Layer 7 of a small transformer language model trained on English Wikipedia (11 layers, counted from 0, width 64). Numbers have three digits each and are written without spaces.
A neuron's activation on a vector x is ReLU(gate . x + bias) times (in . x + bias), where the dot is the dot product.
The model reads these tokens: " of" " m" "il" "it" "ary" " res" "ear" "ch" " or" "gan" "is" "ations" " in" " the" " U" "K" "." " W" "h" "ile" " D" "E" "R" "A" "," " and" " sub" "se" "qu" "ent" "ly" " Q"

The vector x that enters this layer's MLP at each token. A number n stands for (n - 500) times 0.0084.
0 " of": 387436430560597414506642462317454565252637345703531564597662557375447416576333413260702741543577463474498492437339414889336403631539545536469337540703462821470469312562517709414392623610400583
1 " m": 607560639536477197498422419481739478470425404671570587436510378484468359329269419627432710745568600388775318392611431769488350722499510488476793419531360514458368571495557332442301646578626623
2 "il": 496495497370607352350519331706427425320508471613381263636329532625595641553497508383483542890516804591636556315599647477465633647387424729377420339483551391667429248561231524691516614313662689
3 "it": 535597686423510416614339287408314528388571666484446599354538206526347495281783503387525446632609582750472391277699613386557456520549737529681541469625758685426370558635281348477437578223708407
4 "ary": 577513250499537467332425490624259591340507600448484564386415422381511579467759374337810735301628691506689688210565417492603647630597547407574613376650526849382635550632384491312321486560365465
5 " res": 494421417632575539488688526398671312468669376651277531395490724418638499463497403978538781379649493541570633309521568701566431360467476261380456516436395486568623662466388455275302514532330783
6 "ear": 203553366286633355390777514260290214716474424470613596566490628466520523441765588708589615494598627536743504413394714508571440366466378367413544589584541764578784415456255346672554468571418362
7 "ch": 524369237540408417427275696684439560536546509487578560445462318384429595390766261435701746106658569619637462344505550417592591604449492491299686569736517751418672396698372530340526520529544440
8 " or": 327414357565613429423485492542533475543535210266587461585364643370512483470458442635609535433800510559534421393607437498444820655566409352602610576743555741480726487493531647448105582355404479
9 "gan": 565696259628647380588472484468369517404634326510357402369169652499516451703561450357272777508500666603535573414806546387676404853783570566447489253614429635400592609589463444470287461428534426
10 "is": 496485336656431400593658291742404570536620278501713429540521425307585629595675504636644303382719706453714560245359531419604499637450617466605368525580601798459384521598362450331270486554438204
11 "ations": 441461146629306577397474534473270609579702536486480614508511480380561582467655248454682428263669706539653607347418545523605535632608706404426628502481506803449529536802389436314274500581352473
12 " in": 409294390622676282443356536510471451343480489571492506390467697411702292617456474465576649394662508572591455268463532909565747559480381450416556573614551752601666490481346375488204584452431690
13 " the": 497386334517663184380606472486562517263559479600371521417529451332506470535402410419523857533621514415493510360370445949531633681337511532609467714709463704501481538561571638477347518542393466
14 " U": 470477387370365509660442377389197383423588414536275549546722647489564345423550723381631743650621237303330491373846527548490402665540660436530696410429498467367462736585654484574650449368622649
15 "K": 877577092401272409478375488670409289478477626422388468469511431529514700370469524271628337577557561407457417388560503725540571552585704506464705413464391623505441564784575524435847568483479582
16 ".": 632471323495316413536264489595559528384722628667299359659701426558655368138503327432531355569563469561449404721395552622627394661560402369607427367695633742683484527670617509458447538334291694
17 " W": 477631400695539528478654341615482560387446564531442336363354552856661460206673501501371660568573360308676336642619315846478566510423446474347487349553400407480578334476373570632527507694650692
18 "h": 500629273560598537578189563764734222571468447417224448598452434759383400601665310458448614720653280492657244631489430505630334391632392546542546461554470267559632386598770495669396584629564450
19 "ile": 429510495616705436498374543578559393445537858432489196639441398447653430511870349319564540413491567447588643337463457653558252532454380599446557353694687419301523356489538673616353668546366816
20 " D": 602691669540430460677607325514388462341554375594555506374320492502447723165636616671393627632626326321595411691561599760366518433419545342481847318570409558241394318502652530348448599565557504
21 "E": 686436149479424359454423603513409404492450423439355570580524566528540662124604570409519543491676403398272680527669560618572497491404513540603840255640493454524504460725589438539855544291437535
22 "R": 706607348423314347407496505547312511567626547452236611450474560422660650294675374455657589464527450265414543541596449698458557463486675434482894374510348620378552504763576409427766588625277624
23 "A": 641482255397283472405366548503304419423625499336299531395589531382820671316676388360609604469601355395409619490558620598500477461493550507652800395561353651333780502746607509447828580527386555
24 ",": 372681401533334485538246489620528364295581708391413436568489594312781410467659443385488496410582530356602417515316596728606597714380398288536612534704504769530604343684783499424313549598305572
25 " and": 416411327638478333466495355581528525442590605382352458695450569429731504428638414363467494521582592380546325306415466720483656740328360448516526727882652711435588358620541652473259658470347539
26 " sub": 390543241653746204641576443490567454462493362475556439594456626222632554512461372689508674586732488466569496501640530700410521427618420386571477702795507472422698491375457379439537534090480353
27 "se": 406439236495694441515705437391448446478392664542608537726439469388394235399662397708421474224701656563497390559746449439559444320271681850434564453540458436653582679419688415479386570716630318
28 "qu": 322770420397592506685515384498428706539382492663218599677412453588601644554467346657476588268568912493453386290611556506514379314315594520524712341503438469518452363445417290559648497879553541
29 "ent": 324453456455534483515424672452515588463634738820387643353109545404462704451498278282596741369605883575483634385574518412435297564383509490412565496672577614387565532591298610473622435625421377
30 "ly": 425447303487276344570528478528467541489467648405401519507533572314606432445826299476753674415670673616630562405490526409781521485565310412447549429848662759361520468478581588363247581543288495
31 " Q": 511364338583489315669481375628361400298574440446566515491431606455496660498631490410526643530636441340632307642541454850447487512638518486411892372636641478246779329382638475483648487321604315

Each question shows the input weights of one neuron of the MLP. A number n stands for (n - 500) times 0.00097.

n10 gate (bias -0.193): 540581577479439656547409483392414429468678413378408352490394772476479188381495324735395275633687096434281362441520496347444520438349553668496612544332446429410550414708657566537405488272419388
n10 in (bias 0.057): 459613632670497660409556443381633430678366260551393514339478380615438436605457534603699645287667579394473603381541536561678602537422557227299542873384709391397415421546560490533322659476766368
Which token does this neuron like most? 8 " or"

n20 gate (bias -0.029): 549506467355555507389465567558541466392531310242527329748525351568609538571575558341632435510439344428345452329893441466493559601476541354502459691663445427331423403215494363635703694629340441
n20 in (bias -0.059): 318466439518467407459565523590345219618653430432396339265416481400641564337417536717499356304384649313741400444406565356448475449309545591511428788381540368496515495413531689597409618431319731
Its three highest activations, in order, are on tokens 25 " and", 19 "ile", 8 " or"

n102 gate (bias -0.024): 610744703629579648602586418567348425568625490368582490318318460522524496672303510232524626565340560689559377617415466541538535589452594709516380515500564631943358365413660438264607447675439325
n102 in (bias 0.054): 369405348452611331476767619338574423577728546659621465542523265531595488426548652566271623447623482192504766460520575563489465481330500358576409624582540653385602460275390761522488585512652632
Which token does this neuron like most? 0 " of"

n105 gate (bias -0.056): 579325565460456636281520560363601553494687486749504430700447525489556326653467621375572541412366347417641515491870689612547254456314651412373398539674530436348570606491457569329636620781284555
n105 in (bias -0.078): 519612556452400554231648410490313255791668296383588482708523505349621596427400566574443384491466561320636571568526422646565700392687557506445442529486446508489425237654556343571394396737476645
On which token does it fire most, and how strongly? 22 "R", at about 1.5

n161 gate (bias -0.082): 591530566700607628561521739535349379529511396510660580271483685661668446301737502403399386533512437678480790531574407356498389471451755588598487542379293374621679345661363498473608707333407712
n161 in (bias -0.000): 650381423430419586356541552579476445413719667600587392473452362409448846331575236540704611450403510497394631547402669506658517614428660196610314475377399330489475374509728765773522407482568487
Its three highest activations, in order, are on tokens 23 "A", 21 "E", 22 "R"

n68 gate (bias -0.071): 686481421668522391519483449363420758370538371300586531347590496450508541303452327406433400663444617662329332612440409282727292410611361661529556690446301499248424446514317504297610641565673753
n68 in (bias -0.019): 389552400474418375602495375464549509477619470298495610513625553584390801369459423657864686523429422442475529395596577223467528530689375682342362566378447369434552527643294495570544351476359586
Which token does this neuron like most? 23 "A"

n180 gate (bias -0.010): 481735518621574503328485394633527638337397509596687653402438543406596749300467462621557586734373521589375367733582351483602583281387236541502467505439235451684611421579522602400595503332573490
n180 in (bias -0.058): 295446499624381456370293037380505417556495317366235559547573619509510479511410619570529558411412589639601450745287539490517621451573423438547507593699349480499616460395486566740492578450280435
On which token does it fire most, and how strongly? 26 " sub", at about 1.5

n87 gate (bias -0.031): 457675543448487468560648690462596389349523389601689518617494568504521513574283420555364410762484544359537488562518660538522425421194356374332511413397419285741621558557447649582601436699422696
n87 in (bias 0.061): 550417469273623876462545666398711458451654542604712616461453469408362634619599729599432508629407513501400528577524583649643544390719388553545397298640630595579592827374668670528520473538671588
On which token does it fire most, and how strongly? 5 " res", at about 0.95

n72 gate (bias -0.010): 381593555326452557557699595680556460469647483417505582428764347631420469604500708286564437507479535505199525505620591199596405549397598317704592577637388653605285428497638411525611440556513385
n72 in (bias 0.027): 881354488607670472485603499605577611417584358463553338505368749618452548337348393473398459407557396754436431597699694470511701500514371385461545668616546335792660494417428442439443489653796475
Which token does this neuron like most? 21 "E"

n54 gate (bias -0.196): 296602654421514298589740402357426404313458406348606321719486552594517578416465801311361425506422604471392538320209506532397311428655461488619282523560421536590239435457330375496348534381690433
n54 in (bias -0.019): 367636370562591492540451532572705395538481318502723453534409513640582824670385426528450452245444583255470559158337415603460475609642459689379432660493731422458483594470734491624622590609501719
Which token does this neuron like most? 10 "is"

n166 gate (bias -0.195): 319135572631776388551525541362748418588575656625576519584565478401384447566761614499401596540605484578489261704541530471501557324302526370327370562293491490550399520434446474274583723324517549
n166 in (bias -0.101): 303360355618490535492422418377384538382432553371374356265653317336504416348509396410503612477430564355583494534518507582457661508656555356587258473646619491540706552584403823616256519688664420
Which token does this neuron like most? 12 " in"

n91 gate (bias -0.229): 637423628425402461224396634310194662540646434432613469541384311602334429530565483641658566404317422634326509153639334469729326517333307627573400489598441592364394462504493348403413421294537447
n91 in (bias 0.129): 193480412444604475378274424603598586451467762258684639439717720466398616379440473359537643616602761653450381460344634304603871481391535514669481517568406462609737742680564503453559485544495498
Which token does this neuron like most? 4 "ary"

n37 gate (bias -0.143): 395439338479765351469616345475586352548550384629762407438562487528465673640395552310375713685407483408330357670376405473397566689300418397494521662324357366506376444436628610766420528651620396
n37 in (bias -0.075): 564253659488728608497271495415740232399688778292503374398360541508575340422433472604357536425404364388588464578496742670399655501356597441448483657560339622382550523615313733481664450459644508
Which token does this neuron like most? 13 " the"

n190 gate (bias -0.028): 622553513663652634530577489367427463507320425390491441274396455695416609642684677496599490334567681478639646537773382621572486358663401498505305632368345547714577511569434553476665219547444432
n190 in (bias 0.082): 320328395507449440544441501506541364599665723465522389590326631341617301480568632575621539369699411480680606270557648551387630611198648438685405527429465401694539410456499614453487530610593441
Its two highest activations, in order, are on tokens 6 "ear", 5 " res"

n109 gate (bias -0.258): 381545732451429264548578228387497625606518541467449635386180467241379608536420682632332570394635539365529267458366577481324490210335276726550479551533414445532356318409135520545536251372535348
n109 in (bias 0.086): 585599410407427568474396512568396530355564537300916568364352808812559400346351492391716480541601711490556664376368694526237549328503692476437617550655277382415301621543626534426578564557242453
Which token does this neuron like most? 20 " D"

n98 gate (bias -0.168): 503483616477618386564484349554250415688682723595441539395299384504531568673546368448599463357432695520442509701403920474668432488404451600684186225371469515555568366389571733524560433429379674
n98 in (bias -0.112): 574242441464673698301597649595223475489475285668620305420415548489653339465648650462453378393352430395509637540551463615307414800507461356600353570442292633288549587534262365298556503517447482
Its two highest activations, in order, are on tokens 9 "gan", 6 "ear"

n40 gate (bias -0.189): 495479697805440517490228588409722264340530313672499629572462337263492360669546521603544499311467394592451544451550495679302408629397443369625250548647351573738442522298703563392327461355401434
n40 in (bias 0.045): 450435742647493526632447600516185629612336351576483625572515393520252561472319368574408278553703365592476270448514624337247356646745470628595654474376279568642683433563689631352438670368326560
Which token does this neuron like most? 8 " or"

n99 gate (bias -0.148): 521402349445754671442336564420488368499787442411698523492499454163527400399666579502513371344579568378532620328463696473302593498530623421561624669382394631525686471443336607517528557289378387
n99 in (bias -0.134): 513549603539553308559452359849558594677418471270696436245327457496713259426441427319356626430479265440584480328418340466486437541384724494493480458714403296459565372462530308334468303528397118
On which token does it fire most, and how strongly? 10 "is", at about 3.1

n26 gate (bias -0.131): 399340477647505550639331439478574339678664342575615569400500486491099572440534549416667544341638438371429395579607628479209676585495379501568409342446490366558526760269501500488384624543366669
n26 in (bias 0.032): 257597606521593494554347743333562421736617496587592620576230370380671672523323366538420477401397535435278669532451533499376472657507501378503499630565503507351549478272363522501674412462488702
Which token does this neuron like most? 5 " res"

n8 gate (bias -0.221): 768327324618336663441338333137420249528593353263630281445410598479384376530458804544537779606420375331574534620568425510628562400482345359383496399423586567345403476374420685563326495330586537
n8 in (bias 0.002): 454639459602478665698518400607516375308603508637352598484231552668617464568441305607379440443312653658603474449158354289293261523604506730681586410495393682488453514495479409607385446416169408
Which token does this neuron like most? 9 "gan"

n188 gate (bias -0.092): 350530475549759406570571269595500621480646476516568487334656441533631537514442396732575485615440474475528412315465709627377464335443581594689313387442358516612385365584503676384193398405598300
n188 in (bias -0.057): 549349557635258443395484445789509492308541361756452598457647752581468528302537354576505222419403501633653525643476325491317441541379695667328583275527581546460676524690543424441355356351404698
Its two highest activations, in order, are on tokens 10 "is", 5 " res"

n25 gate (bias -0.062): 462437496500342458478456342575734628301425473462306845608664439666460733326688508518539484453537515534373340661523880414727429534441596584578429553339622565607498379514587391594516481362690493
n25 in (bias -0.102): 322690192436374504480434443573696483679475514594658422788594399501404598576392429609360466599713486437406550383504469391222641562393512621706480439306496518599227529540367367630432416388530432
Its two highest activations, in order, are on tokens 28 "qu", 2 "il"

n9 gate (bias -0.114): 400506419775420720547615177331496724542392519514363445410625481396431590472386364255540543544318567285566315424594536483517595539693499602405515411645367399599592523481640410587615333494618616
n9 in (bias -0.122): 372428500438316413422539466623629545480480301392420620554463635451178432522402359597727445566463505298644388697327495538413374656656463441508705601572609339596531420467610525579356364643380502
On which token does it fire most, and how strongly? 31 " Q", at about 1.2

n24 gate (bias -0.052): 495445740637501714518381370490283554639413563576604400736497503442390292461608561481298452345744423554501572455526593571355516559493410466382357284693419741316380560393659407573258350470503440
n24 in (bias -0.021): 541519493794630532425374439445444297435474474590429613502458607348660370508523496449566292421330729277563543557594496558474581585302483497376594304529543588560371271631273418467476647333449370
On which token does it fire most, and how strongly? 24 ",", at about 2

n94 gate (bias -0.192): 552412310432573444450620371486555498426469532322525617613583643546409488600444172626634638534486475269557412639604626586555462500399402595634335472579546355574528587592616572614291535267450362
n94 in (bias -0.036): 582273543499469501432559481880515484339476552386453413509377314709487276301516497275651472641462409395756546390325421509566291517649501538537504369648422325549219681501405463511463459588496202
Which token does this neuron like most? 18 "h"

n51 gate (bias -0.045): 428485673604362692649595474638402428584575546612406465684431309378605571495216555288389651499301423453374486201255421414384451683600548618545647440701469439631596405419374521620594541398300462
n51 in (bias -0.077): 415440425481610365272362574568473783535446664624604368406369400394385457647585485213451696437391260400259606663475285232695583583428396446447488166558448460456646428628513542518737477535608669
Its two highest activations, in order, are on tokens 29 "ent", 19 "ile"

n137 gate (bias -0.244): 381542443512297594357590603511503550641348310485757351389486409520395452532203563353364323495578277517371346342252488368879592260526487227392550409485593393541486689642693310542410454466330641
n137 in (bias 0.013): 874411274536513518536723539345437554689339259519502482390658305664372750448589622571615444694343676300544329316518648661482693459565491545393457459428384387516360659412460630516399425473422658
Which token does this neuron like most? 15 "K"

n16 gate (bias -0.035): 364474350619603465416478601565599461581490533545824441556290591228810404493454662606458383154627597502246595398369327648393553535584466436601344428410611412588532523643437687544533560389547364
n16 in (bias 0.037): 503399746482473532597720656757568538439484525538431588553303587471465277401537289660694627533611449349517450438435529503470353293494530242804317505674546538403339597338478337652602586547450447
Its three highest activations, in order, are on tokens 26 " sub", 10 "is", 5 " res"

n67 gate (bias -0.158): 390297414262515533438537572513355624512478399531589364450347724430503636572610639473278355347387502392690454646348338496434298446433436214518560358588683283697427473444625470759644613342725405
n67 in (bias 0.058): 376306579499503416398584411389473332542494474558448258594460396462654544524628477492462518469542444543349356614541814237451747593482365628543283417288587397725556523483415566487418696489605577
Which token does this neuron like most? 2 "il"

n163 gate (bias -0.168): 212586273481510344467797411603539417527518505313466165547398581509458511617666418245509633507366502492610519528376407430495440479644519588678342290601494364495481704356382503554314356480607537
n163 in (bias -0.008): 573574484514620350734287545419570168556487509463512627362608454396411469344414494531417601572368439575613450452680672462622455740299288340548884551583350541539453365417585444453456604442568585
Its three highest activations, in order, are on tokens 9 "gan", 18 "h", 26 " sub"

n61 gate (bias -0.005): 688717472585402707509590425327546641542676545558499541498403512578426560547519560463482531684417283332473484327403583395371469449547626451533649592544419547396689383451447401607541769201591645
n61 in (bias 0.118): 656511484690506678583324442511392679387576688598544658633257541532338505712432572462574540660747486523520496671609497473449669594429699457642370228393491710504334498487500683568590542711283321
Which token does this neuron like most? 20 " D"

n160 gate (bias -0.091): 378482597730688600453525585465314448516493243640461544479632694269592557453419404535598545534545382513500497300352562784368577620499639466578343591447477442523666612385588387709482566385421443
n160 in (bias -0.066): 580752678444517618489607658636668513209355491468366234394374567543527577393347510446577416587354349458473644420533424666646433599695428219428652492498541469646259494463646253547507332471479500
On which token does it fire most, and how strongly? 5 " res", at about 0.58

n136 gate (bias -0.166): 397537373413565507447388466304267619552612462642505397559334461367521392365519557543509223511482566448384611328383328537359548494353488595312436332436807763332432416330181392404462384493338212
n136 in (bias -0.053): 631392372592649585660581456446144528351709546198527682423344441610495524618487285345593426809555576672474517581393513336480494448389417528293485478376642383547537595661414697711544331483412601
Which token does this neuron like most? 29 "ent"

n48 gate (bias -0.299): 333476556342359585578534510441593614201478597690502323633546640370373343282221362412402470739603511253445404428476707505542673417571642580411411410455380245554568560515504402389315394539655560
n48 in (bias 0.067): 542506520548251709616591351463405650485413527468610611408548694543506563509450829468573424652381505629579450684421680538670428368654546514320603285699622734634517728624515450588346363455742416
Which token does this neuron like most? 14 " U"

n148 gate (bias -0.234): 684669499821577557474454559573620595492450485584561688444413244318700571516438372466338387576350523584611212383629403559508412524436662596538476443319420693605251626415469425472323407534503471
n148 in (bias 0.047): 603655740380482288481397340423450472507404487376318392541537505622386692513442447366560679694243339627603600333623634565585358633428499403720353342572370505513416397669441497380373368586579549
On which token does it fire most, and how strongly? 1 " m", at about 4.6

n52 gate (bias -0.080): 498422453412406346206306398405337454390597485561580435588695229541822375339468594428642495439287805434439617441415530580558579340682467453508208437408526498627555380433450479506440622453402446
n52 in (bias -0.103): 300598377469708602615382345736445195607673470441530430422633399401406517357521601301355508665388501509537428548356715532369481778454423531500437571447409454428663569604585538535635573276312456
Its three highest activations, in order, are on tokens 16 ".", 2 "il", 24 ","

n29 gate (bias -0.238): 312477601521505667685678298509525545593610552647104484386514558401393622608580331482423254322482563714481393523233469346318398547313597496413475497392499251746452483653313570350689595570642495
n29 in (bias 0.103): 555751634523490569605539637503527530527687198630514549608442372429619410474624374691590653490565407548597339670630490370400635432469594563397434414531493116600359604463587785373614310744570548
Which token does this neuron like most? 28 "qu"

n63 gate (bias -0.193): 293487450449476507451468485548401725549579653754476446620560632456603416450590430467386122185703446327455622270494397324375253417429355612287507478422448117500492543584499549211550502637615613
n63 in (bias 0.042): 453353480618506520662347409403593669624512843576558580589730382464414388420779619615718595542749465532327649732604451501451655362350731458485260205418461624366719591459580522532358426476558518
Its three highest activations, in order, are on tokens 27 "se", 19 "ile", 11 "ations"

n44 gate (bias -0.073): 314231613333466426679561490321699277680488373521512622618397490423490557684472364383585681501514429360701555400590563518264399502685454316550590491510561456442506732248288470522687624285215688
n44 in (bias -0.048): 394508602670414570363457501599725616353372287691416406463549450232686515416621428591164675402517598443586524268337596619508554479795532593308596741665652330465545472484371700445500265322495446
Its two highest activations, in order, are on tokens 26 " sub", 5 " res"

n178 gate (bias -0.108): 590649391397447641349649308527420573458623628387469425344755379240603489477544542296527539716079382881588315653648332366441501460439499431462441459730536489612569374423545504375486651254592723
n178 in (bias 0.078): 667424603793524281564278324486258542573389532539552463477616437695359573533387579331455422531470256591619564557347655357729557521494618600335492541729644655670394529475544372568253645268539457
Its three highest activations, in order, are on tokens 3 "it", 16 ".", 2 "il"